Layer 5 of a small transformer language model trained on English Wikipedia (13 layers, counted from 0, width 128).
A neuron's activation on a vector x is GELU(gate . x) times (in . x), where the dot is the dot product.

Input weights of the MLP neurons that the questions are about. A number n stands for (n - 500) times 0.00075.
n19 gate: 384 350 523 415 603 503 419 452 644 551 660 396 648 553 494 428 624 479 407 659 514 422 318 607 470 483 426 589 513 329 732 773 326 430 514 575 650 500 422 559 454 353 521 353 811 524 440 656 643 315 646 403 403 443 541 577 435 490 487 671 423 376 506 582 639 480 417 527 304 480 335 543 620 543 251 437 390 691 416 476 483 490 423 345 170 521 696 611 497 573 729 275 473 525 367 533 486 482 362 562 496 542 611 469 483 390 376 593 539 486 461 379 500 640 417 697 428 573 655 466 480 451 466 548 577 327 531 459
n54 gate: 507 576 582 497 396 517 473 469 374 597 397 463 443 461 410 364 403 559 576 439 602 479 738 465 567 547 415 583 600 537 668 803 520 419 567 510 326 420 568 609 610 303 408 478 557 714 306 570 430 507 301 483 527 439 513 429 293 577 443 597 493 368 658 653 395 679 309 411 369 461 382 560 276 653 704 517 715 481 422 472 524 409 404 405 456 583 418 646 697 626 424 510 386 550 680 523 685 284 510 590 553 603 425 503 535 725 451 288 602 496 486 361 655 527 726 423 293 654 592 459 463 500 594 413 588 604 346 534
n59 gate: 662 645 612 548 392 415 398 328 645 517 584 453 497 302 245 391 614 344 424 606 387 627 650 500 315 517 354 859 607 571 802 371 395 507 384 503 369 423 635 574 412 560 532 654 443 379 592 367 482 554 483 409 568 463 449 405 462 544 436 465 615 507 527 709 413 283 587 421 419 615 562 393 404 437 391 614 472 683 530 594 572 486 326 442 312 535 378 588 418 462 583 486 552 381 540 579 720 440 402 531 425 557 673 639 521 528 576 458 486 588 525 354 606 584 670 587 375 360 701 483 362 395 434 493 380 621 455 586
n181 gate: 522 362 720 487 516 522 617 395 395 494 555 368 626 325 581 405 310 619 503 595 562 407 462 536 350 363 550 549 382 460 465 519 466 644 523 430 681 396 652 543 388 454 638 425 311 641 426 442 516 525 471 393 251 336 503 602 291 472 465 474 506 550 511 296 614 532 435 359 467 595 500 382 642 441 229 351 432 512 802 400 380 432 414 475 391 577 494 689 393 429 494 417 471 527 512 494 490 586 484 433 758 563 585 364 445 397 607 590 569 441 487 541 418 603 552 526 540 594 339 705 381 416 594 468 480 338 487 446
n250 gate: 589 557 379 484 694 338 447 519 438 767 581 469 534 637 470 576 522 395 541 519 558 443 437 337 636 525 494 418 656 500 389 446 627 568 565 591 398 548 552 662 438 367 591 665 497 326 456 294 451 506 539 519 581 484 470 545 668 441 457 484 460 484 380 573 522 522 515 434 519 337 519 626 356 282 594 752 510 486 369 433 654 420 454 509 605 370 441 678 616 596 336 554 405 616 666 545 657 555 335 370 464 409 537 474 352 599 458 580 506 581 270 307 435 463 568 330 334 449 559 547 503 551 462 760 439 429 587 383
n273 gate: 570 500 547 610 443 514 558 532 664 342 379 509 466 509 552 506 612 526 535 471 518 503 339 603 563 534 592 513 599 299 512 441 571 509 306 457 545 600 609 569 521 580 413 574 400 523 235 509 363 635 636 453 405 371 486 524 711 537 374 626 549 546 327 534 473 494 404 617 557 520 691 537 669 525 425 548 497 487 425 476 448 444 623 552 364 418 569 497 411 757 427 352 529 714 718 525 639 533 382 415 416 470 552 450 447 497 416 618 449 447 615 477 485 443 322 473 598 722 549 532 591 518 521 456 488 546 524 631
n289 gate: 517 778 490 432 597 682 530 527 429 490 617 594 564 528 285 411 638 617 600 636 455 445 628 465 567 570 339 660 440 417 589 604 403 443 661 598 430 503 504 787 560 510 391 395 680 401 557 427 332 836 490 462 429 376 417 486 562 543 500 449 738 433 500 325 611 411 397 479 444 667 524 443 391 540 658 560 390 553 355 579 608 576 426 463 633 407 486 473 544 673 507 589 575 579 606 765 590 352 574 586 405 549 382 528 528 356 392 493 395 615 500 770 441 527 571 545 330 434 500 257 513 292 538 528 671 517 514 701
n336 gate: 493 484 549 480 660 497 456 315 548 572 511 426 520 363 465 385 662 331 596 595 339 377 409 778 383 587 409 482 593 374 558 750 537 433 538 796 437 486 489 388 514 255 405 369 419 510 490 264 346 436 671 333 453 490 522 609 613 654 476 634 480 564 579 487 789 452 370 449 426 585 507 557 571 527 490 633 479 534 540 490 395 542 373 432 463 421 371 588 537 844 486 831 421 349 400 507 566 570 490 582 567 521 530 483 399 486 444 497 465 441 514 497 402 580 777 452 408 497 534 490 413 382 459 479 451 420 587 851
n362 gate: 490 370 509 419 589 606 542 406 676 614 445 481 490 590 285 491 608 405 591 757 540 639 580 398 427 576 586 727 613 288 532 556 541 411 487 403 614 595 383 606 557 225 437 564 497 373 419 484 576 608 395 582 475 455 364 560 432 513 395 513 433 640 595 641 490 481 550 432 593 475 575 500 436 434 612 532 311 592 494 418 423 392 553 618 449 507 407 625 500 608 769 484 348 785 572 519 638 483 286 409 500 637 762 480 507 627 447 562 490 566 342 379 653 579 453 405 546 382 484 451 519 536 448 520 699 626 325 561
n372 gate: 611 491 281 419 446 506 497 641 506 493 636 458 519 429 475 494 262 635 628 692 523 513 519 430 484 513 629 627 538 541 487 513 811 426 557 383 430 656 625 540 480 460 544 405 273 392 409 480 534 532 696 646 474 597 537 574 385 394 529 267 455 558 616 560 670 484 545 533 594 600 672 564 409 529 377 656 609 545 423 474 357 417 618 536 618 404 403 377 536 238 592 356 303 500 557 550 430 456 568 493 405 534 555 288 394 437 456 474 379 517 497 626 440 372 459 606 466 576 264 631 679 477 533 819 507 423 603 343
n399 gate: 593 737 486 361 447 475 582 600 527 259 427 535 355 485 409 286 496 377 399 859 456 113 528 471 595 507 669 513 441 429 611 515 310 500 434 514 622 663 563 434 611 496 563 443 522 486 547 347 397 648 595 373 454 401 487 338 381 672 493 554 613 430 646 410 708 435 367 504 463 575 330 545 570 389 649 490 467 585 560 486 639 383 507 528 458 413 305 557 525 576 740 479 489 350 462 589 737 456 504 802 470 367 376 333 405 453 541 467 330 708 522 550 577 633 774 446 617 300 404 604 381 438 471 500 485 468 380 614
n509 gate: 654 598 412 619 647 513 605 565 359 582 606 470 453 602 695 598 400 634 596 649 332 486 460 552 390 288 430 558 586 485 602 583 477 480 465 683 447 510 631 427 353 409 633 366 401 483 440 656 605 557 441 593 443 507 497 609 572 447 664 250 617 577 672 345 635 357 497 520 504 552 510 666 451 745 446 527 469 444 806 596 578 334 472 588 577 397 429 399 561 493 548 500 380 525 593 533 625 570 517 585 444 380 665 445 760 370 278 393 286 535 574 645 378 430 647 514 350 597 433 640 513 413 593 593 374 210 524 469
n19 in: 309 482 628 415 512 569 666 490 449 519 564 525 550 461 518 534 551 481 580 456 474 319 434 365 708 509 231 517 469 568 608 355 596 357 659 377 491 548 313 792 402 633 422 530 533 615 532 403 519 334 577 548 394 303 464 539 455 444 435 344 497 503 371 497 532 589 478 389 526 555 439 308 454 562 556 719 628 581 622 289 487 300 379 581 355 586 600 500 456 445 497 421 354 596 737 451 403 624 412 506 408 699 578 423 606 532 366 478 480 539 543 509 354 640 489 407 536 642 403 757 447 564 558 545 419 488 452 494
n54 in: 305 447 488 512 412 442 574 515 442 385 398 476 470 462 610 464 650 512 596 586 782 559 460 208 382 536 463 583 539 442 559 560 500 524 620 472 636 469 458 643 605 446 538 402 365 460 540 437 750 482 519 428 409 460 604 389 627 494 552 512 640 576 497 581 406 447 524 608 436 414 556 524 282 509 375 542 525 526 402 509 663 528 379 567 440 301 589 411 558 403 661 423 574 455 416 479 657 624 650 736 570 372 586 218 497 547 485 369 290 456 593 433 579 470 586 616 405 487 668 466 521 535 559 387 696 606 522 713
n59 in: 493 612 497 287 588 722 517 480 390 604 382 546 572 362 215 619 564 487 584 444 469 617 381 503 274 461 391 485 630 566 617 568 484 569 514 513 229 581 503 490 565 551 359 412 462 487 426 371 336 441 517 473 582 332 537 593 567 605 411 547 500 513 556 397 357 500 461 617 974 612 595 588 597 523 351 477 669 442 582 692 546 497 390 470 291 689 450 355 576 663 453 590 534 395 412 695 503 641 523 416 441 628 655 619 592 557 567 500 252 572 361 530 438 490 449 612 372 486 530 564 569 497 463 351 507 565 422 587
n181 in: 357 509 643 411 491 594 571 565 472 527 513 245 600 592 514 675 482 470 350 571 665 530 468 382 427 584 649 433 344 452 452 581 570 468 473 459 674 612 608 567 356 470 430 481 540 512 627 409 354 421 424 289 280 535 592 310 452 497 421 536 491 599 405 365 391 580 384 390 579 574 521 395 546 610 506 541 602 582 565 299 645 437 620 488 503 377 473 491 482 461 598 357 524 466 651 565 458 521 615 545 552 390 615 494 427 668 483 353 580 640 512 559 415 622 430 425 423 724 503 452 488 654 638 542 619 634 639 494
n250 in: 390 483 494 413 341 437 391 601 326 500 713 563 594 578 473 458 485 561 596 397 530 575 322 471 296 506 551 544 433 555 378 582 449 455 500 370 494 450 758 458 488 503 521 430 434 360 481 550 414 540 420 521 494 340 670 440 430 412 594 686 617 392 521 374 621 367 475 335 589 525 480 590 596 413 446 511 515 505 546 509 632 582 506 483 438 561 509 377 514 432 422 529 570 293 441 414 559 324 660 657 359 539 466 591 588 439 630 403 470 388 644 374 420 466 424 741 517 415 592 465 610 462 450 385 441 378 665 587
n273 in: 471 685 572 374 663 483 397 537 652 442 488 594 338 515 416 478 468 439 477 431 494 549 523 412 613 506 511 427 564 296 442 509 429 618 465 480 624 640 622 473 536 600 298 387 548 572 422 353 530 446 365 482 526 477 519 479 674 621 412 613 557 489 454 514 503 387 458 691 305 467 570 525 354 360 520 621 334 674 460 401 340 582 420 486 579 512 451 554 500 538 569 578 506 666 545 533 579 447 275 353 360 551 523 553 444 596 403 541 456 694 413 477 677 469 464 459 489 614 623 402 418 389 643 553 456 599 629 428
n289 in: 607 446 551 656 236 511 507 482 563 614 492 388 357 196 640 558 529 457 189 444 391 493 493 417 295 469 630 558 462 487 528 204 413 434 394 489 583 550 695 394 588 482 471 384 459 618 549 648 653 297 478 695 595 602 706 675 564 451 580 475 493 514 547 438 576 532 493 731 595 405 468 531 423 486 595 278 593 533 553 364 507 348 383 296 569 317 694 321 511 468 290 653 454 496 289 327 605 628 430 657 460 504 693 666 627 625 347 342 580 446 522 363 329 510 494 478 561 475 405 479 625 569 389 384 387 674 478 468
n336 in: 528 626 397 445 418 565 696 351 409 664 448 401 657 525 458 390 532 563 584 486 443 559 679 475 687 426 568 541 527 628 643 500 763 537 354 292 605 232 266 393 496 550 632 523 543 374 574 521 546 431 404 496 445 692 539 529 294 715 507 528 610 596 457 376 546 573 531 420 361 480 363 483 327 419 318 402 647 522 661 616 614 394 468 517 524 258 490 490 572 486 493 344 329 624 520 463 581 332 665 392 644 496 624 468 486 405 720 528 539 518 605 352 710 599 453 493 693 422 507 284 755 281 574 662 429 391 500 500
n362 in: 517 468 442 400 369 570 407 597 554 490 396 437 573 521 475 461 541 612 233 417 387 520 553 483 349 441 427 210 604 798 359 670 566 434 490 500 451 548 510 503 503 380 483 431 493 598 565 712 638 474 609 370 493 490 685 438 514 470 569 476 602 315 476 344 708 402 490 601 410 548 724 395 604 428 245 546 483 509 507 422 483 473 323 490 533 395 749 341 560 360 426 554 497 556 595 455 578 545 653 625 500 697 271 486 435 514 420 650 507 541 381 447 493 688 518 282 516 701 666 507 608 302 456 667 521 480 363 410
n372 in: 598 446 494 578 392 438 375 469 435 614 483 531 435 390 562 600 494 659 491 406 442 500 494 372 734 696 568 503 708 404 503 541 710 358 545 591 417 685 477 510 429 484 549 497 536 519 339 385 529 565 625 612 472 578 509 769 430 608 590 462 367 460 444 354 439 550 574 427 613 383 433 571 614 616 261 491 653 584 494 440 356 353 549 460 478 589 653 587 575 417 528 371 487 444 577 431 554 328 345 484 542 549 665 414 634 297 509 510 458 481 510 419 523 636 426 758 431 391 780 680 448 615 538 481 610 528 529 343
n399 in: 430 510 630 465 483 310 497 486 552 339 463 603 469 482 533 617 444 430 300 725 554 570 655 652 691 225 589 309 378 597 469 454 514 558 764 569 585 535 478 375 443 621 522 575 417 423 468 255 443 627 745 564 534 428 425 493 311 719 490 598 400 637 454 385 539 587 293 619 324 590 310 609 637 585 476 483 704 590 476 444 604 415 446 641 537 563 276 731 569 688 633 573 566 643 459 473 461 791 445 462 504 428 348 507 564 454 530 606 547 550 576 617 546 415 425 525 697 358 552 727 527 628 535 659 525 538 567 403
n509 in: 709 362 628 563 521 336 587 620 371 514 523 340 611 464 470 636 450 777 684 363 507 549 416 414 583 373 399 494 565 345 444 514 604 359 457 563 576 468 357 699 424 507 427 474 584 592 755 529 449 580 450 364 646 587 520 489 589 421 521 450 490 528 334 609 629 525 514 447 525 520 333 380 296 531 263 686 372 548 684 365 601 525 493 399 620 333 737 382 587 371 631 514 542 533 692 591 335 453 622 429 606 475 556 582 661 386 581 710 598 687 511 479 478 531 687 161 439 722 270 422 528 532 536 425 644 479 557 532

Each question shows a token from some text and the vector x that enters the MLP there. A number n stands for (n - 500) times 0.013.

" in": 646 416 428 472 360 471 388 516 456 622 500 520 454 467 577 644 582 461 389 202 468 449 422 503 487 532 417 582 581 548 457 454 602 513 469 448 661 269 560 613 435 435 373 476 515 453 614 432 444 306 531 433 527 526 574 501 490 431 508 508 471 535 522 517 368 527 491 413 561 431 594 524 343 262 664 468 456 319 392 685 463 471 464 540 732 399 502 613 446 558 587 495 547 529 355 480 388 432 533 683 557 520 539 318 423 525 513 500 467 555 423 480 528 580 571 534 563 483 498 623 642 578 424 494 502 564 497 518
Which neuron lights up most? n399

"ate": 523 413 606 511 491 321 606 521 454 567 415 566 383 640 548 550 466 642 495 321 350 439 642 464 426 506 685 576 575 501 419 367 518 489 351 555 461 409 557 608 493 497 510 462 349 471 539 398 508 423 537 533 496 593 598 487 458 474 452 554 559 400 396 518 240 618 500 570 438 564 468 574 455 365 502 564 531 408 509 546 636 483 440 680 572 542 576 430 439 611 565 495 532 486 505 417 491 499 532 568 489 821 519 409 604 284 523 557 534 481 602 366 371 441 490 440 481 342 313 492 386 384 715 438 422 649 529 517
Which neuron lights up most? n362

" re": 564 386 535 599 412 389 455 577 369 457 560 580 478 527 592 723 451 417 462 552 565 544 436 542 507 518 448 640 507 509 485 557 566 422 712 402 396 525 453 625 457 337 525 545 615 539 670 482 548 377 510 530 638 605 523 434 546 485 393 627 479 370 437 606 464 476 708 481 542 366 454 606 576 545 498 394 404 449 395 452 526 519 581 669 572 339 442 415 425 466 521 452 469 521 398 444 517 320 402 451 573 541 470 504 690 443 486 558 582 581 621 449 746 480 498 403 524 615 580 705 471 587 395 474 444 521 527 585
Which neuron lights up most? n59

" ": 455 436 489 384 612 448 534 684 355 511 539 555 485 544 612 682 481 487 538 530 405 478 475 432 485 498 520 672 444 467 516 507 490 432 494 458 512 502 523 492 392 388 577 470 451 549 585 473 432 428 500 509 535 644 496 658 402 433 183 579 502 450 307 403 546 514 546 436 528 297 519 555 475 378 459 530 503 379 515 503 540 437 493 535 607 344 444 500 511 473 477 488 576 459 428 658 478 344 547 262 548 436 469 456 449 550 562 472 492 528 484 453 492 436 380 504 589 557 498 453 596 646 543 489 527 493 561 370
The three highest activations, in order: n250, n372, n181

" the": 361 500 534 441 437 417 597 389 299 513 504 556 510 549 566 488 478 365 453 567 509 384 514 605 461 444 520 654 531 508 536 528 475 441 588 517 560 377 584 415 537 508 527 463 429 563 586 479 495 334 485 487 528 586 490 439 405 500 654 401 523 492 344 564 517 499 493 522 585 398 463 497 446 461 403 511 510 71 480 620 517 529 496 551 597 271 410 543 523 523 538 525 494 424 439 480 442 524 507 594 540 406 533 523 525 571 552 508 530 371 513 638 552 420 598 595 598 421 443 512 488 473 450 464 503 466 549 413
Which neuron lights up most? n336

"es": 482 513 586 479 476 458 510 412 535 396 549 514 543 593 584 710 703 351 415 391 662 612 413 429 486 535 549 514 457 456 542 647 513 434 598 528 526 504 468 481 535 426 583 559 387 390 527 560 306 581 486 551 625 466 564 595 543 422 568 636 596 526 426 564 442 637 377 424 378 485 535 658 459 423 342 543 461 426 513 483 596 524 636 619 547 415 620 479 740 499 667 619 481 384 462 556 224 406 582 502 516 563 395 520 498 403 406 643 498 412 484 326 586 390 496 618 669 268 439 491 499 519 586 548 564 388 582 454
Which neuron lights up most? n250

"ed": 535 375 533 564 460 347 592 540 516 628 631 391 539 577 658 814 552 610 517 464 322 466 540 614 579 333 538 477 506 365 417 577 573 496 425 542 632 499 590 619 499 423 505 510 499 614 470 489 511 483 429 375 617 556 544 478 614 504 614 629 410 541 478 395 477 525 412 559 347 390 464 589 363 358 498 474 516 384 584 468 581 518 577 553 493 511 731 406 522 600 671 556 556 476 508 430 453 408 489 415 592 540 427 510 619 582 531 418 702 457 469 413 570 372 596 468 586 543 536 372 513 503 490 586 679 538 434 467
Which neuron lights up most? n509

"qu": 542 610 559 534 511 325 386 598 489 640 552 492 527 474 541 668 446 569 474 645 348 600 516 615 468 593 525 487 576 428 555 345 430 451 370 560 494 434 566 539 543 545 675 506 528 456 604 600 486 510 554 603 485 614 491 629 332 559 419 559 418 380 482 446 287 518 570 554 495 483 613 598 445 290 295 567 750 546 348 568 387 454 449 517 390 546 645 539 628 514 432 486 378 477 603 463 547 467 490 317 552 679 437 464 572 506 620 541 576 476 583 439 425 614 456 561 301 308 626 293 468 595 461 414 515 573 550 501
Which neuron lights up most? n59

" Dun": 630 502 563 536 403 552 618 699 409 531 585 593 560 522 545 589 584 457 396 527 528 458 498 616 610 512 513 588 330 528 427 519 399 497 410 452 409 555 508 497 388 492 497 562 459 675 472 515 448 584 709 497 750 527 436 440 657 599 612 566 412 453 320 423 465 401 595 667 498 602 478 429 545 377 435 482 399 450 464 473 549 568 641 458 505 544 322 437 512 562 623 335 496 507 507 500 541 501 521 440 480 370 571 411 544 548 648 447 622 572 321 381 604 608 429 555 643 669 352 616 504 641 423 503 525 472 553 535
Which neuron lights up most? n399

"al": 635 431 528 484 434 396 421 696 486 521 604 619 566 543 473 544 471 425 481 263 629 605 439 580 428 522 639 406 601 510 437 451 574 480 520 744 622 452 502 582 374 507 493 527 398 635 474 597 649 408 472 439 498 518 481 501 388 572 381 601 576 685 363 408 340 580 517 569 410 535 495 453 543 477 541 526 480 577 423 475 602 496 690 500 376 443 496 497 454 621 405 496 448 724 578 392 468 499 658 540 537 571 374 529 675 496 531 489 601 459 503 430 538 548 460 517 540 481 428 585 518 490 816 568 407 660 307 510
The three highest activations, in order: n273, n181, n59

"2": 621 465 349 680 478 589 435 521 550 573 401 636 353 510 577 585 549 497 625 494 629 667 322 519 457 439 530 550 448 475 510 447 483 466 640 472 421 441 505 592 348 431 542 509 615 618 488 509 377 500 483 555 505 575 608 463 600 520 674 588 517 524 406 460 519 513 523 528 517 493 504 306 568 562 578 488 507 519 401 572 572 691 455 557 687 301 484 369 655 393 538 619 601 512 441 442 417 573 334 428 500 567 541 421 457 485 554 486 585 501 574 478 612 363 444 580 436 463 561 513 712 566 605 569 546 446 532 374
The most active neuron and its activation: n372, at about 0.29

"au": 488 491 511 462 614 326 526 606 578 665 718 567 434 695 622 705 379 351 463 512 632 510 535 241 713 559 502 526 520 523 469 553 469 615 548 448 645 414 569 323 496 470 502 578 596 475 503 474 549 455 432 503 718 687 478 536 470 448 296 634 427 515 529 693 333 551 519 448 529 501 414 536 585 256 393 502 366 471 468 444 557 532 604 635 392 440 456 507 540 429 463 573 500 497 578 481 458 472 448 433 640 504 575 629 522 538 485 558 466 535 461 316 468 498 523 426 492 541 645 474 488 636 492 633 606 467 659 440
Which neuron lights up most? n59

",": 518 328 542 524 461 619 367 655 417 507 578 527 550 544 474 608 513 480 430 534 453 601 443 556 448 601 279 560 496 485 427 556 484 578 581 706 443 569 432 605 532 622 397 498 612 500 573 532 453 441 487 568 623 624 627 465 454 489 486 414 552 539 341 401 530 506 466 571 563 610 408 458 726 372 498 443 469 303 325 435 617 491 623 385 501 609 583 517 595 329 552 437 572 474 424 492 398 444 534 493 363 477 414 528 612 484 494 522 614 455 624 481 371 501 412 526 430 326 552 412 513 457 502 578 641 596 576 567
The most active neuron and its activation: n289, at about 0.35

"0": 643 209 510 536 506 603 541 633 524 505 353 631 546 555 537 639 526 486 478 425 501 616 515 563 428 641 523 479 565 465 455 538 623 344 469 573 574 589 341 415 575 536 357 435 516 598 396 513 473 398 688 488 556 631 573 631 420 517 418 528 267 458 308 481 622 438 502 534 548 536 584 559 443 483 483 410 320 429 422 559 567 463 596 570 430 504 449 452 469 560 460 551 528 654 475 339 477 551 545 303 454 632 501 489 523 555 579 423 584 629 530 497 363 499 504 298 554 368 514 516 582 510 588 588 578 659 520 488
Which neuron lights up most? n362

"off": 594 412 460 460 566 398 414 647 574 432 597 580 424 635 513 559 505 336 439 582 490 411 407 527 485 501 579 438 398 410 407 412 538 488 603 478 565 407 501 287 503 344 469 615 594 501 407 361 488 528 452 527 478 501 638 430 424 399 367 581 608 567 380 549 446 663 554 548 573 543 501 632 511 308 500 525 571 498 565 569 627 533 535 616 598 597 415 555 451 451 433 355 562 486 522 547 518 476 388 580 554 614 596 430 373 391 722 469 560 420 441 534 541 518 563 517 587 367 459 604 562 665 575 658 447 510 515 559
Which neuron lights up most? n399

"\"": 450 288 564 473 386 541 569 524 364 602 730 489 398 490 524 625 486 493 571 368 332 413 363 593 624 496 503 483 401 514 422 439 555 434 479 451 600 520 442 431 390 480 588 460 517 507 368 551 413 488 534 527 388 472 511 575 361 514 544 603 470 459 349 699 460 538 548 455 462 285 484 577 490 443 521 579 594 485 397 437 422 357 498 450 498 412 401 445 627 511 598 483 608 444 618 511 350 448 637 251 583 511 445 455 269 652 432 476 652 443 436 378 399 356 507 536 554 558 528 539 426 349 362 538 456 501 790 446
The three highest activations, in order: n250, n372, n19

"o": 350 573 422 467 502 504 499 333 729 544 558 681 510 535 567 684 500 630 498 503 521 691 465 449 499 471 436 487 466 499 296 634 480 488 529 504 478 481 581 616 424 418 461 511 508 498 624 635 405 593 575 503 582 522 481 483 489 428 587 313 545 432 419 592 425 454 475 506 631 479 506 600 558 457 481 547 487 464 443 418 626 595 400 527 482 322 640 459 661 364 588 460 512 465 596 361 307 475 607 360 525 342 571 602 532 540 511 467 517 452 391 413 563 361 471 497 295 548 489 694 449 699 741 575 409 586 573 438
Which neuron lights up most? n509

" media": 386 538 565 583 603 519 558 385 363 540 638 479 512 433 489 614 557 639 599 449 467 517 454 524 397 510 517 494 597 389 482 728 491 494 567 571 467 407 501 417 499 373 531 492 592 431 474 573 498 425 464 465 537 538 530 503 433 458 587 618 396 434 326 662 614 554 598 338 427 296 682 530 464 449 376 615 413 324 416 602 420 396 502 508 482 465 674 481 567 502 377 495 588 523 492 509 497 356 550 464 461 586 486 462 443 626 594 519 582 522 331 472 455 450 595 554 500 526 465 657 346 675 608 627 622 390 621 539
Which neuron lights up most? n250

"d": 515 414 629 381 483 399 562 705 511 532 487 406 516 590 553 620 506 419 537 440 331 409 446 509 492 453 592 398 511 430 551 521 527 543 269 650 625 441 635 575 482 411 463 445 286 453 505 514 354 410 528 307 555 364 580 431 530 409 587 625 483 528 209 438 638 580 528 462 521 387 536 610 328 600 528 427 604 439 611 516 494 557 581 473 507 534 583 532 412 518 468 511 601 475 507 437 349 516 496 511 649 530 479 410 493 395 617 538 537 435 451 417 478 349 472 511 486 534 524 381 540 514 532 452 459 556 489 545
The most active neuron and its activation: n181, at about 1.9

".": 479 282 590 514 515 530 512 561 337 537 453 509 439 494 501 782 532 536 324 465 424 360 434 585 483 479 400 579 657 564 538 638 350 313 457 492 430 535 652 411 534 459 479 539 548 639 457 429 499 425 358 437 682 538 610 444 555 459 534 613 531 582 393 598 555 530 488 402 499 488 613 470 509 366 659 547 619 361 416 540 362 565 403 615 631 460 631 329 479 402 486 502 461 498 552 448 555 462 581 483 571 563 432 446 438 531 400 564 396 558 375 495 442 418 570 483 519 507 532 326 518 577 466 495 473 552 488 530
Which neuron lights up most? n399

" |": 570 568 452 534 457 516 467 544 566 362 603 561 456 586 584 527 585 454 509 520 533 578 434 527 353 501 501 356 372 723 420 381 442 482 478 406 366 514 604 583 536 530 549 552 642 647 575 422 563 524 481 526 559 516 554 432 613 530 619 535 508 533 355 374 578 446 586 607 514 518 503 497 550 500 571 457 524 338 485 492 611 485 360 422 597 498 484 476 395 436 426 582 586 419 484 615 526 512 375 507 379 642 452 505 468 359 566 480 514 480 569 416 541 433 550 700 444 405 536 583 589 442 467 610 481 558 571 445
Which neuron lights up most? n289

"su": 523 530 552 391 457 305 458 498 575 589 574 523 415 491 532 529 628 518 623 453 510 596 477 378 543 469 400 547 516 515 343 573 464 422 461 454 525 686 429 410 662 436 452 430 407 701 654 585 416 490 519 459 646 574 428 331 413 636 536 594 431 354 612 526 310 464 459 673 436 337 456 574 412 525 522 629 552 514 336 640 611 465 603 665 426 520 694 520 447 496 531 476 556 340 463 426 618 368 576 425 573 598 579 508 455 551 433 535 508 477 457 527 368 374 505 560 476 383 403 576 494 665 431 566 457 505 281 537
Which neuron lights up most? n54

"fe": 598 661 524 439 573 520 421 513 509 542 424 427 517 455 525 592 650 572 493 559 428 398 459 495 522 571 453 459 448 446 781 306 500 542 476 387 462 620 619 528 450 520 533 588 629 481 561 501 431 410 630 450 693 583 462 296 532 588 413 629 409 620 466 502 578 561 368 405 563 452 616 460 536 557 580 601 407 467 594 469 566 645 466 409 476 671 607 537 595 324 513 613 583 416 538 490 548 421 488 499 781 529 728 581 461 598 661 551 345 604 381 391 524 489 443 480 686 405 576 577 477 563 418 574 452 537 467 515
The most active neuron and its activation: n59, at about 4.8

"7": 529 503 310 525 505 422 653 635 522 473 543 664 527 570 468 555 482 445 543 381 405 556 254 412 495 597 643 530 520 407 525 562 511 520 448 550 375 411 413 636 451 593 547 463 489 569 459 494 402 504 393 638 530 561 615 519 397 575 559 489 332 380 419 459 495 593 533 419 493 616 421 550 398 321 497 619 523 233 410 538 509 480 527 540 443 381 541 512 482 511 508 412 501 486 494 444 415 545 453 244 602 551 528 433 468 570 429 399 484 476 444 628 394 391 439 440 536 514 475 468 564 606 561 644 342 547 615 552
The most active neuron and its activation: n372, at about 0.33

"ep": 450 503 511 387 455 437 395 529 535 414 458 621 613 486 495 733 505 347 509 325 474 475 488 301 511 560 582 440 467 442 457 847 526 568 341 618 521 578 538 460 557 429 489 558 358 437 596 412 518 550 416 382 604 478 491 311 331 449 458 452 518 543 343 593 480 516 596 503 504 487 581 506 491 581 307 618 670 527 502 573 431 537 585 569 420 601 596 499 549 502 346 486 540 241 416 502 538 350 493 464 598 585 687 600 376 575 574 348 608 501 506 492 554 509 449 373 511 478 448 607 498 397 515 418 467 607 622 502
The most active neuron and its activation: n59, at about 1.3

"ception": 456 539 546 409 534 593 463 692 499 551 305 528 454 518 657 594 434 529 503 471 414 581 488 598 577 538 550 498 438 421 505 528 424 529 501 649 508 519 372 331 523 462 495 556 631 517 383 420 346 453 531 634 307 625 519 505 516 313 551 608 488 509 349 508 522 495 397 534 491 439 566 646 390 440 389 731 634 378 532 406 517 573 538 439 621 468 664 498 491 541 573 595 508 639 591 532 434 435 520 422 591 654 506 655 472 550 536 714 456 414 571 412 506 567 576 409 694 338 592 612 479 442 598 675 451 564 504 442
Which neuron lights up most? n273

" invited": 570 442 603 451 452 484 640 558 529 558 503 436 519 454 585 750 520 522 436 658 414 589 507 548 665 393 611 645 440 368 360 412 539 561 424 463 600 446 548 522 576 475 555 536 585 602 473 495 481 519 423 500 588 554 526 542 492 490 485 453 419 350 482 436 513 553 556 563 430 406 538 512 471 360 531 413 385 331 558 557 596 530 487 653 648 421 675 540 521 443 588 518 467 493 550 495 503 478 489 522 589 776 435 557 458 611 377 462 539 362 482 380 536 514 623 474 450 398 619 377 472 479 298 576 583 544 278 437
Which neuron lights up most? n362

"ia": 492 375 691 556 405 457 562 478 634 454 422 493 383 591 496 557 607 561 408 497 418 426 377 340 421 655 492 529 416 531 479 626 416 522 548 473 547 464 658 541 432 550 589 530 423 531 448 529 524 463 448 532 549 605 459 550 679 522 491 433 421 491 289 442 401 459 564 480 550 539 590 607 286 445 542 673 376 367 435 474 542 386 469 389 485 480 524 511 510 437 485 593 496 577 459 422 664 415 564 309 441 592 586 648 362 497 485 633 644 275 466 264 320 477 495 453 538 553 485 707 563 407 490 571 490 455 521 497
The three highest activations, in order: n273, n250, n362

"s": 455 582 555 516 420 553 436 536 305 542 527 412 489 466 388 482 632 522 444 573 465 594 488 455 532 558 509 426 476 482 488 521 437 368 514 451 444 394 486 335 681 438 529 598 397 569 523 482 560 374 501 539 488 629 510 586 426 551 521 616 363 639 393 387 465 656 534 525 522 646 554 420 546 514 278 512 439 614 276 319 479 480 499 459 659 408 550 446 558 581 557 614 443 543 261 437 434 443 508 468 471 567 622 606 472 439 565 440 517 398 445 349 475 514 365 443 410 455 544 450 680 519 426 593 516 360 420 600
Which neuron lights up most? n336

" Iranian": 494 491 450 527 507 549 606 580 444 542 627 537 566 604 484 834 620 569 486 517 533 423 430 517 441 556 565 579 530 465 474 685 568 559 532 497 471 518 552 456 381 410 593 528 618 510 441 462 521 415 378 601 356 617 428 373 458 533 583 433 325 606 354 492 461 478 575 389 626 441 644 456 344 595 559 481 346 250 420 582 483 505 539 522 475 556 453 525 414 563 404 382 539 588 486 476 587 558 584 357 538 705 457 591 494 707 432 462 551 353 358 663 449 488 518 465 593 554 393 577 377 422 703 581 464 503 478 479
The most active neuron and its activation: n181, at about 0.55